Layer 3 of a small transformer language model trained on English Wikipedia (11 layers, counted from 0, width 128). Numbers have three digits each and are written without spaces.
A neuron adds its activation times its output weights to the MLP's output. To switch it off is to set its activation to zero at one token and run the rest of the model.

Output weights of the MLP neurons that the questions are about. A number n stands for (n - 500) times 0.0017.
n13: 566630405394442404435394457390491454521434541363492511583426458608400369421588537610437431441353556527630620525409633432425595604480497616381466554571585478531770265429361563298578299367562576581289590335612440518491417475460605823421641565542573472605491497538468222751524682381512614452440784402448527454452372516546467547461530509594508450476497457544521377364516608479537550655534
n59: 429386508456295612512505455368500500460466527594580496486465513526507495557520417393441600474607515500502485576485591454489668498392394470469515323531519522432469338430572531488625546543587493468545507455505500293565570509585553529482533476535480413506390550505675559518528596502502551566474669504565708391549512419593416473502529580434586516389469423557514479436580377509626505491773
n88: 457615561464664532549488645426500459461449541565400413373522723614598360479333489503433441505477282593794545555536505330489503551527650392534356487423565415537369406695558400472567508416312370480495451528467573503666608536523491400497544474526521402515436503475425607512434567574395437452586547654457552524580570628333533451616537626464477323249566654538443444442539427592540584375484
n111: 513433697622483564430460540483537527549563469476511452428629401444581514585472395413356469393398570466369398548398347627540518514398477500597689449495681369521440435538389424478418596621544471500458441663531576522420418602497513624450466523400570480546480538517481518552449583478507372429422334575654517509505261564545481405481582375592572488605475422462471518348492571564502624404442
n116: 423549495573463551491558533347419504585551397448519513521493489435519540594457281598467458711436602422495397593551467343528702565613642541483507396415505667507483523642593563364681617408621425569544570399466440356476471433565555449479483475583643622539560379500372526598467450402483473481524539472365569493478661515433483479426591606503515517431596507537481553483562509478486472507571
n118: 493348483556402480520526495601481370557600434641453599456533434365479584495467473503541520541587623582347465403418512743512488470540295467492529562495497525329460555441449414560356487422417611540517558464592549545663446512610607593651510380464607685378468593643472456492351539553601476628513446425421469450487570571495570659595603466349586533543577575238566422519519432487485454364411
n124: 582463506525390459393626557537417510469433527600457515506593442693399587576573569533550643419589468571444617401474508580588389457446444415432623481582562398531440426444599642458579415421478280533484433464521444314528395539500468307638581597619409388460494457585516641844453653423378471593286486381727508516362674430661533530467359550485515391445660466560467446417367443595537546412609
n128: 402503497491612483230586581506633379343522438404396348514449533375614587451399431491421475489463491389588443419575369452578511375672486543391360580582515688630574494503628436547569271716375579588394464592389384570336471293571521421433494358546619515622581427406522535695580313418529384439506361644535554614523349515447626497672509514491439582472530396537608603510543570558433446506547
n176: 447680620532469534618393379579426747518488349383592513488562635472713584439413522515534510456534495569540469500470627601534549534520510463408503536438500489538495484559401355467647525487496480430519519437339425470605624467688508512454422490568534451565430592473295518379637565602515526576522475568492488444542456628466525476592531751465551471549462428644608587484527507362575679435474
n207: 460399398383484461574486826593474434406551579473480378537396438381352486395622419586592557328457542528362625493428422426581462557464422402395693595559389438576615788426423453629520630478465381444491452394273606310547525462568278689418484487529338519559419412387479466550457637287369484396540531443433423705320568343503460464441240259688540415515487526615460554582523564469593497324607
n261: 490441357581473570534459485552495529414526438651524595669681533179576306407554559519542601383495417426534648333510429574329500538490523506574357607655582410359503449609550511618674587347646523574433453500543524522604603468417563358508452396458367613464625523524485477451603505563495401478484529447457542366582380547585577497601457422379498568416563544578463346517602510321454571528434
n281: 640540537550514654556519538352448552574495690426462457659625516585497547554643595626530598460503453631610558639403518536535397530461508491497448451608595402386581464426464395608500405432529544401533363319506477532475688350570468672376545564458330497683629653547699698521522351428610564506483540415506483246536447518391551294576486494448568633727364546552600484528533374472448558468422
n290: 566530610552378441597526582576658439535572422420641517616463344436492610340424553347679562423471525390528512608613556552533495492458492411543473508439579478410353508512665596511483539607382492536528482699403492549489545545618728282559612514488413484570680366398510962480561423492457451476487460568489492539534558464549571495685549479509441576351503615487576507464443453593382482426568
n297: 532558336500471394497494534376379550424656430407420518489469426569710465384570539454637467322371420426661739545487649318340315400368439412400357332404518509541459586586349552532572229433553404619547584437580561576534400460607518547436497485387518428539563589520547497392543408512603313384431514537427517662291620572494417478534477549466588483440530447553540606503362677569458514638508
n300: 450555465407535459473694464510462584375459444698400611471410568607626469408429569404482546391627418502408515466507550622524544548476433518462690448524609370626490466525446473470405429645478565404536380570521478654505436581495510685555510610586589554603503579376675602591431554525475503578441572450260583570377352425428391428502490512484466481466396454505444561520682502532369517526427
n308: 387476556408495638466432487365497554343472388466423572519403510546367623472630544399593526492588489339537483654592587452441622552471466466694633644441484568485486486670437570500541479581512691430484580567425551413548447415577467570555529517425472589536430614568399510483298618555426508538655524381424492430335285483531415534612497556254473566658612544411429527235549484554438505490531

Each question names a token from some text and the token that comes next. It shows the activations a of the neurons there, in the order above. A number n stands for (n - 500) times 0.0048.

Then comes g, the gradient of the next token's log-probability with respect to the MLP's output, scaled to length 1. A neuron's effect is roughly proportional to its activation times (output weights . g). A number n stands for (n - 500) times 0.00077.

"ko", then "te"
a: 481478497513492509499530481518538486405690566382
g: 494578487684419294481579370422409694457362627516550490451608425650579620596789602373395447622569342651466473612423602634705461663451599624222226450321398640433667533668474688512622477591505763639574499585446550574323446669678596529475316455493475551565579480640598602350511604642542372399566425492439492547502528394361629357350373484661692483290559602686441544583528512580625427432642
Which neuron, switched off, lowers the next token's probability most? n297

"s", then " place"
a: 431489509494620500503511491513518505510516411453
g: 585479235491493333450698391634535591750510269657368472617690318352368479455487658457499497598421519435473379396398562561509603552436578518515737379523492554517507628670433753348534541465430481494519646472384552496535428302329212606632662458391544409491651474471456358501488564621398380652326623339609298465514567687670445505494552693430339494339376493551369598341375348392505703586669
Which neuron, switched off, lowers the next token's probability most? n116

" at", then " 19"
a: 486654515513513511495557495474494511516495587499
g: 547801427475217587342514647431513478572452406623425545350745664639327463660439394504581517463508612452610546649556582283571855510419574348636325441417668555714421548643546446523347465405256343582631589539442716684680364492462473476374535473698564408393533711478626496515501642352492476513422498464448543438467608451417526482485515721556575519466428601487516266427565594564625668381329
Which neuron, switched off, lowers the next token's probability most? n59

" po", then "t"
a: 451506615512505573468499503465512497495487494481
g: 770515564552150306666655457429370416315584553447477675405607372533565566483476577626295482299375551591499432519493543374515484392487554312383455441502712539490606503653430670557724452684399599725465520760315398282431630351574543529341470476626544457288629514488537448615572545596502383392383460465291681637501633378467603392289671552713621539432581449500647525519469494535564424537550
Which neuron, switched off, raises the next token's probability most? n118

"ce", then "men"
a: 500475471535503486539382508508548365477513500507
g: 372574505468482571322513492416552478685563422657415736425359493517615488344441477533681612621384422777513423694476695468714321542528426585441461477532514633439675380413524501413573556664556416367437535586586656437543730526606315591397610500550540555489391453328249509536720558612551406457556371772582419413469419331454490505279580146505624334437626456436364472570760430607486557690584
Which neuron, switched off, raises the next token's probability most? n261

" to", then " his"
a: 509499447507544514493539469494505528511468447502
g: 540487475599519514480577678590571455691475513661596444538679503579594600641403483638409761456564289649410829549650540485500329406321434389541438546440827426257499520562472466471562446453434317430369643593472683486458729348460627543457534557418335396498502661569342762547711459585807586452600473476385336537614245499386423426385413585388420511564413459507469552306459522585553637432608
Which neuron, switched off, lowers the next token's probability most? n281

" ", then "ra"
a: 495489498501498499503503518499503496567516468524
g: 493477368604607571434504485282493328575593322546454499358416646575523542430453432640497407511553718646525602388644509505579539237678539624553499378553464567817320481336435418559467523492391445644538357319526643461536504574380554558469562443708150415539439415493538444349416413346654381511367629578618430478540461486454557611512532628409498779435296270665680642405549613307817509502581
Which neuron, switched off, raises the next token's probability most? n290

"n", then "ell"
a: 471452493496434481504466464570510488660596498440
g: 439442587719407605382611495634510526578554333341533473449452690396452570346572476275439645482495419453515514463239525676612470354466681556367409545586370569404622524318550459404420281472404299583528598357666591591259703589438357443503546577481569494434479524668658345383476662500367322227547493563656469571379458608394553353462260501607499760524444560640297845518562489568500451540524
Which neuron, switched off, raises the next token's probability most? n290

"en", then "ga"
a: 533499501530498458499477521528506395507460463483
g: 676347630564547386598522572641602446494596351461533580388471504543795292571343605369583492570430495542382465688667266400283156485522436493672326276443505382218615419462444416567642363521574565562471653458672626463437305564609402596518461564462452396637602751310397706588588480536532418536301550626448433548389410684546512394421571615445411455511512500298609416396497434485358651572460
Which neuron, switched off, lowers the next token's probability most? n111

"un", then "n"
a: 429494493497496486467511503453516496448510528470
g: 620589418659364560404677653567549582496525458646614367513612506359530407498493640704301422646323508752362334534456474684436574410446480633636619499547369600412331584523594507656508488440771618399383535626639607551579642303506418603437517547372549578729330530332444491348438476498578287391712564434646651456666589417432349733387566348558333493263394372704406461443414619425457498550537
Which neuron, switched off, lowers the next token's probability most? n124

"act", then "ive"
a: 473478501494463519506503514464520555536522500455
g: 738476596386528480597564574432489485587505452288597397586415531661495291443575519418540721557485422582514390538080558630533509400377409469471524417482366539451522465409592420626450390584612523775470544591500725573417613396649794494479595315554410580502547458557636465523539519547460482491435649407387485471365635537098566487175539393344551330388390557361482402545319304609459374578367
Which two neurons, each switched off alone, lower its probability most, in order? n281, n308

" work", then "ers"
a: 414510498500481529487493468522478500494528501470
g: 303537391359526624219572371336508461678327420294587421708606592235504572542331438471431512382416610459361273452441494454620596435228609460334639473631428615581587556527472503408445640556506612479659453393511557637501472557380300617589476449609651335319483515401454402501691471408379509449189533470481564480700519548630476513438359471373519624654633589384461279564423253573421283472529
Which neuron, switched off, raises the next token's probability most? n297

"tern", then " bo"
a: 489502527534505506491523446484488451488488507501
g: 321570551480400411331488568471399556154441582521471504426602596668435403619602497442554629296630742461457466590624525453388332565411298661395438355717596598498451588504556516459460514457637477247473504797351411545445330598352426588419464495574516518615284238362597395559199382492493455640457571613364409442472414508820480415462510448427530562425336363365520300576519650508465331520547
Which neuron, switched off, lowers the next token's probability most? n176

"to", then " International"
a: 524508504487499500564547517483529533476497611526
g: 751620573660545455671315385703304566650704154497498463632501420353664511501480414640626333683483698326447481661457740572653490509433543548488564517560388374693339574657496375298442686380281618656535559648604550510455605600535428523546292421539513563475490546557595641456633542504572464514538578486451385348696379453549394383599459398468497719468380492448695616474408369354533485407614
Which neuron, switched off, raises the next token's probability most? n124

"ttle", then " for"
a: 390517437506477567397500481656479468502519497478
g: 312350678598537260518339457356478596372510509304229763422450572447507588572556594564659496561524513636556630445383286461443647493402391525572544558522429428459561461412411489712506390497580391382605480437487454579655485745471455461567244466578439573632425782551506268578422527502403571517651420517495268506641462758453568517542612482787499722422541454461396239505374309438543535568277
Which neuron, switched off, lowers the next token's probability most? n118

" years", then " of"
a: 501489500516494502501537477524527502519513604509
g: 603566487386337515349584546473482420406570363542673607503465516406488426470459644577619463449531513636510475423411456626265518625564326363272470368410649295572610397479441714445462506566650569395375439346354394388827459476386372604616520611724446675332544543558468490528555546585324844384389535452580406499139476618566549439442302518492462311547490467460318712351533558420548464402270
Which neuron, switched off, lowers the next token's probability most? n300

"ate", then " "
a: 447503429503499577504554516484639593341478459464
g: 483480602604133451439531498208590607502556468462563364549489362590364393781418418233294400471328620656252524425535613592467565539631475136412468569465222493459412501461516555420572321554490525589511722422611399514433648583688498455545460521526346265422485313510580454510515516431478532458554616438560585493666614648463622592489328644533520328484589581684584631706461583529403449585452
Which neuron, switched off, raises the next token's probability most? n261

",", then " con"
a: 418510501501495499482507503461487510511503429504
g: 520399298491240504344441599453446641485593698557473425497462455595283334671359433383444451702650648460452519385430540452591327188397632232545516512734354593697325567449652559473532532363509424443388424475403687655363387595533491403550567813526537332633611408416622627432464379594551544397480643462480568445584542579525455291542618242671482492530490602571638462565412491288655547472499
Which neuron, switched off, lowers the next token's probability most? n13

"s", then " to"
a: 361443460539487499509516425527501470495481487453
g: 613642471631508462474230410676625534380502750195702674485436420375585465601614427502456472355591500599377438384204309512640605598467506435388325374543559490623453535408534518461478559447497479552274319430478682552208509562445669469346273409541636412700291637568465449609687551476490552689613414530403438482522516480423551512400586693610426480477330356488536375603539446491495719704441
Which neuron, switched off, lowers the next token's probability most? n308

" He", then " pro"
a: 497494505540475509600510584428502495510521491503
g: 480525397368361443356535471326412314419526563599399451464376511443194463456330642469436350519680549333457487206736370513700436376303621319424570376643423544551382468428525328465583448398383277290385376399458560489404343408480602459552577509513639498457556321479309598372598467494373458288449593470433529585549518509554416521486637377432762255278575337409514498459468451472565658477775
Which neuron, switched off, lowers the next token's probability most? n124

"ch", then "a"
a: 399489506514509500464503467565384713656463503482
g: 514385538508170547423541446487355407331572691604384475641568501412605387384402594537276493491700618562567655489613318533459323381553696372425568548542582496606559441450394611549368560649743346508730561577621321472607530630582418451261480540546344538409564637763540482645443537432715629595328754431310617404475289597609502581583489622412369590427463555370369546634401584381507448508657
Which neuron, switched off, lowers the next token's probability most? n281

" was", then " not"
a: 218503510520505509522566493422517505572481466529
g: 642548604595220529438407417499716592473538658515457739365455412274547575444618496378404416734770570494630688528518417622405600528479552689572407482509467370409550594373390465459391511558346498367423647587550233673547467471481532642704517543542591329556549415499625453555468350545700363637458250464451441525351434184394513440175545623587553511484629386545472574366484439488306515629371
Which neuron, switched off, lowers the next token's probability most? n207

" con", then "c"
a: 497505556534514519463500512499511569531530496448
g: 413543556315419446740501347513527566415571590514609285511543333597503549322535685625423496402368358704421533367455466343571385422305225347546391496528538632521548536423417417485366366492675403502572422382567241509348697546550700543354450495229624329530553645526487626240494411584571653629646550626462298551310471562393549496408581254419506322557668538504472566612269471403468549396483
Which neuron, switched off, lowers the next token's probability most? n281

"a", then "ver"
a: 436521480493509583484569501513525501232558513460
g: 469319457614572302501443375590413590583629547452428614628618331117570438484481394391541397482338364488481469492376287349485509479608425423558494645445596403697594596389582596482491414539574590643736757364663502438557498622400504492329511493436600492386577537386575587605565390462452493524385434581393461519680309683560678632561583634535633745452673508223703502372331402472383567673272
Which neuron, switched off, lowers the next token's probability most? n118

"ive", then " Best"
a: 553500499481503518510660475570497582505530524497
g: 489424533642425701509627632537477614285643309464492419450540686265564490347595339460524517382563629533441573463661412428610782554655573462485534646352463614557579484378322638570653407470279552293704580406648469528411635583637676411376430452564563420356385498626455508588438425545550696486416487513417433499518250546473577544632562573571685265547411601453313376597325559436314183566345
Which neuron, switched off, lowers the next token's probability most? n128

"s", then "y"
a: 542496518508450488437454510455746494539511478533
g: 648505419533573489377521601428313566460297523662493511617452388389378347387593650489525518528335672379621706469454591468723273548261701529456366577359532667561497392569638866435648549468381487575545482629438490612530385385589458473368618332713320722399528399552320484575329581617272445565459755435586485579523523589402609584651491530355471542450452447747425392547390415447543665580528
Which neuron, switched off, raises the next token's probability most? n124

" so", then "on"
a: 459491521517501547505500500408556504553524489479
g: 556317429323564483610318641614256525636474608546351534702731432489235583407505488590731462402441406484563326529455564640425396610289357601612343576416673470437563784428604626691427487517423518597572519515414548243790555484438506587480554390340553727526565379498720484445634433287536351459432377397521458509410605672607424471417290664463548431524643396418399493411549558452368598560532
Which neuron, switched off, raises the next token's probability most? n207

" ", then "vo"
a: 489500505500493503498498526494512500588513468508
g: 483343607400488439445559585588453456561620369346418439646387435272536426492551615515767689548610431422615434507671476400562521464640470462702518554602621339572608420406493415437496494466620293454619569440617613396736627520570468420416560608632541637631371061433481744640509589660435527258468693563345438604671583549484454480510634529506468402332733555362388472786513338434628503528488
Which neuron, switched off, lowers the next token's probability most? n290

"other", then ","
a: 545504498457479504481537510456487544390520443496
g: 368468740570528334343367612436514403623452322396540373541473513532332544552575531234487611568376391616708644558553432509583570519580382464527625585408430644279356622320361611350451436401307527656524461629606401593560695253534423607590380409416451408570546640471347308580401435390621403506507399540395657419604626534711631374414617360610584588453352540342527284619617726283518343434509
Which neuron, switched off, lowers the next token's probability most? n300

"et", then " the"
a: 500494510533504507539647510456512523449513499507
g: 405417613603491580398407417617510581751561537629736502596397401647597479545558486570565530315448511366260441610468269615339503512389588410419448449365518554519427534639719418423457552497621412528709492629534559736393689718453657448530413625448616323502685473416583689524787750406520512219759422536445499349623560584387591583354452384580622598563547455579453700666374543405572476481425
Which neuron, switched off, lowers the next token's probability most? n111

"ol", then "ve"
a: 561480489520521500452500475511485492538502509498
g: 464027395466642436599403494602414674615605519625608463470585311377301559469631698577572672518536432587647508552488348432613727495388539511610423398356537461497573559421419576470546420531438478578423440464471593609451449460528626589704600481556368403249330456433477611587437419298396502672446502678519664613687688240556476540310398641428715546516492396574523292550413589518259660484443
Which neuron, switched off, raises the next token's probability most? n124

"ce", then " that"
a: 514492477520500507493356493493488511519521507496
g: 443523486442623568585447706543721552554586640563314492280451526614582470534616346675531327563556554632679885539607493381424366672526520542411523468469672429425570313353488318295348445629746426610473555440454703494316312664627542503550371501629571644540447518337467543669668376639531466486716432434569563666421519485450538468784446474505417336665588543656360562363474400507468483360558
Which neuron, switched off, raises the next token's probability most? n128

"h", then "ine"
a: 502494490532498507461496497561506517491532501487
g: 552469532474484443616617447444482395499360300683329541450556286273509428478602467529531513526458482317500165587475486658514439459386474688431232449453425527435338386697358884563420381399382359686390598573481479675387477264419634649596443519683480403623446631519632386480633537375451461425418659719519547511491549599518394529451400408378530659472537411616389367705424215422476581533457
Which neuron, switched off, raises the next token's probability most? n207

" north", then " and"
a: 435501485508481529473431488498513510505510485512
g: 511447452535432484437485622426690368410379192330540615341656573699508571361436569527270545402376591494454729463779533266577465408558479433484544562323485576426639472410546317607214434747420513484341629635451555404565446235311543484501339390567539516606593522430782495516406467492644484410477660463480453665459400402430497304527458369570304523618462500540318313446575603604449690409546
Which neuron, switched off, raises the next token's probability most? n128

" is", then " 26"
a: 493503503497501500510548474455525521516471480530
g: 606612396433321685494629732619306611420410637450727453246382542509570527494474393414596593345264400401385538628701766302482620442551635647528485511500713514697392469663486450547674394227482441643634565540469674373693537548595386465594470385573495410474454496604709290408367542303580558546424651526583515424358426506418566389539602465535410384511522420452488504572456602418719431334329
Which neuron, switched off, raises the next token's probability most? n207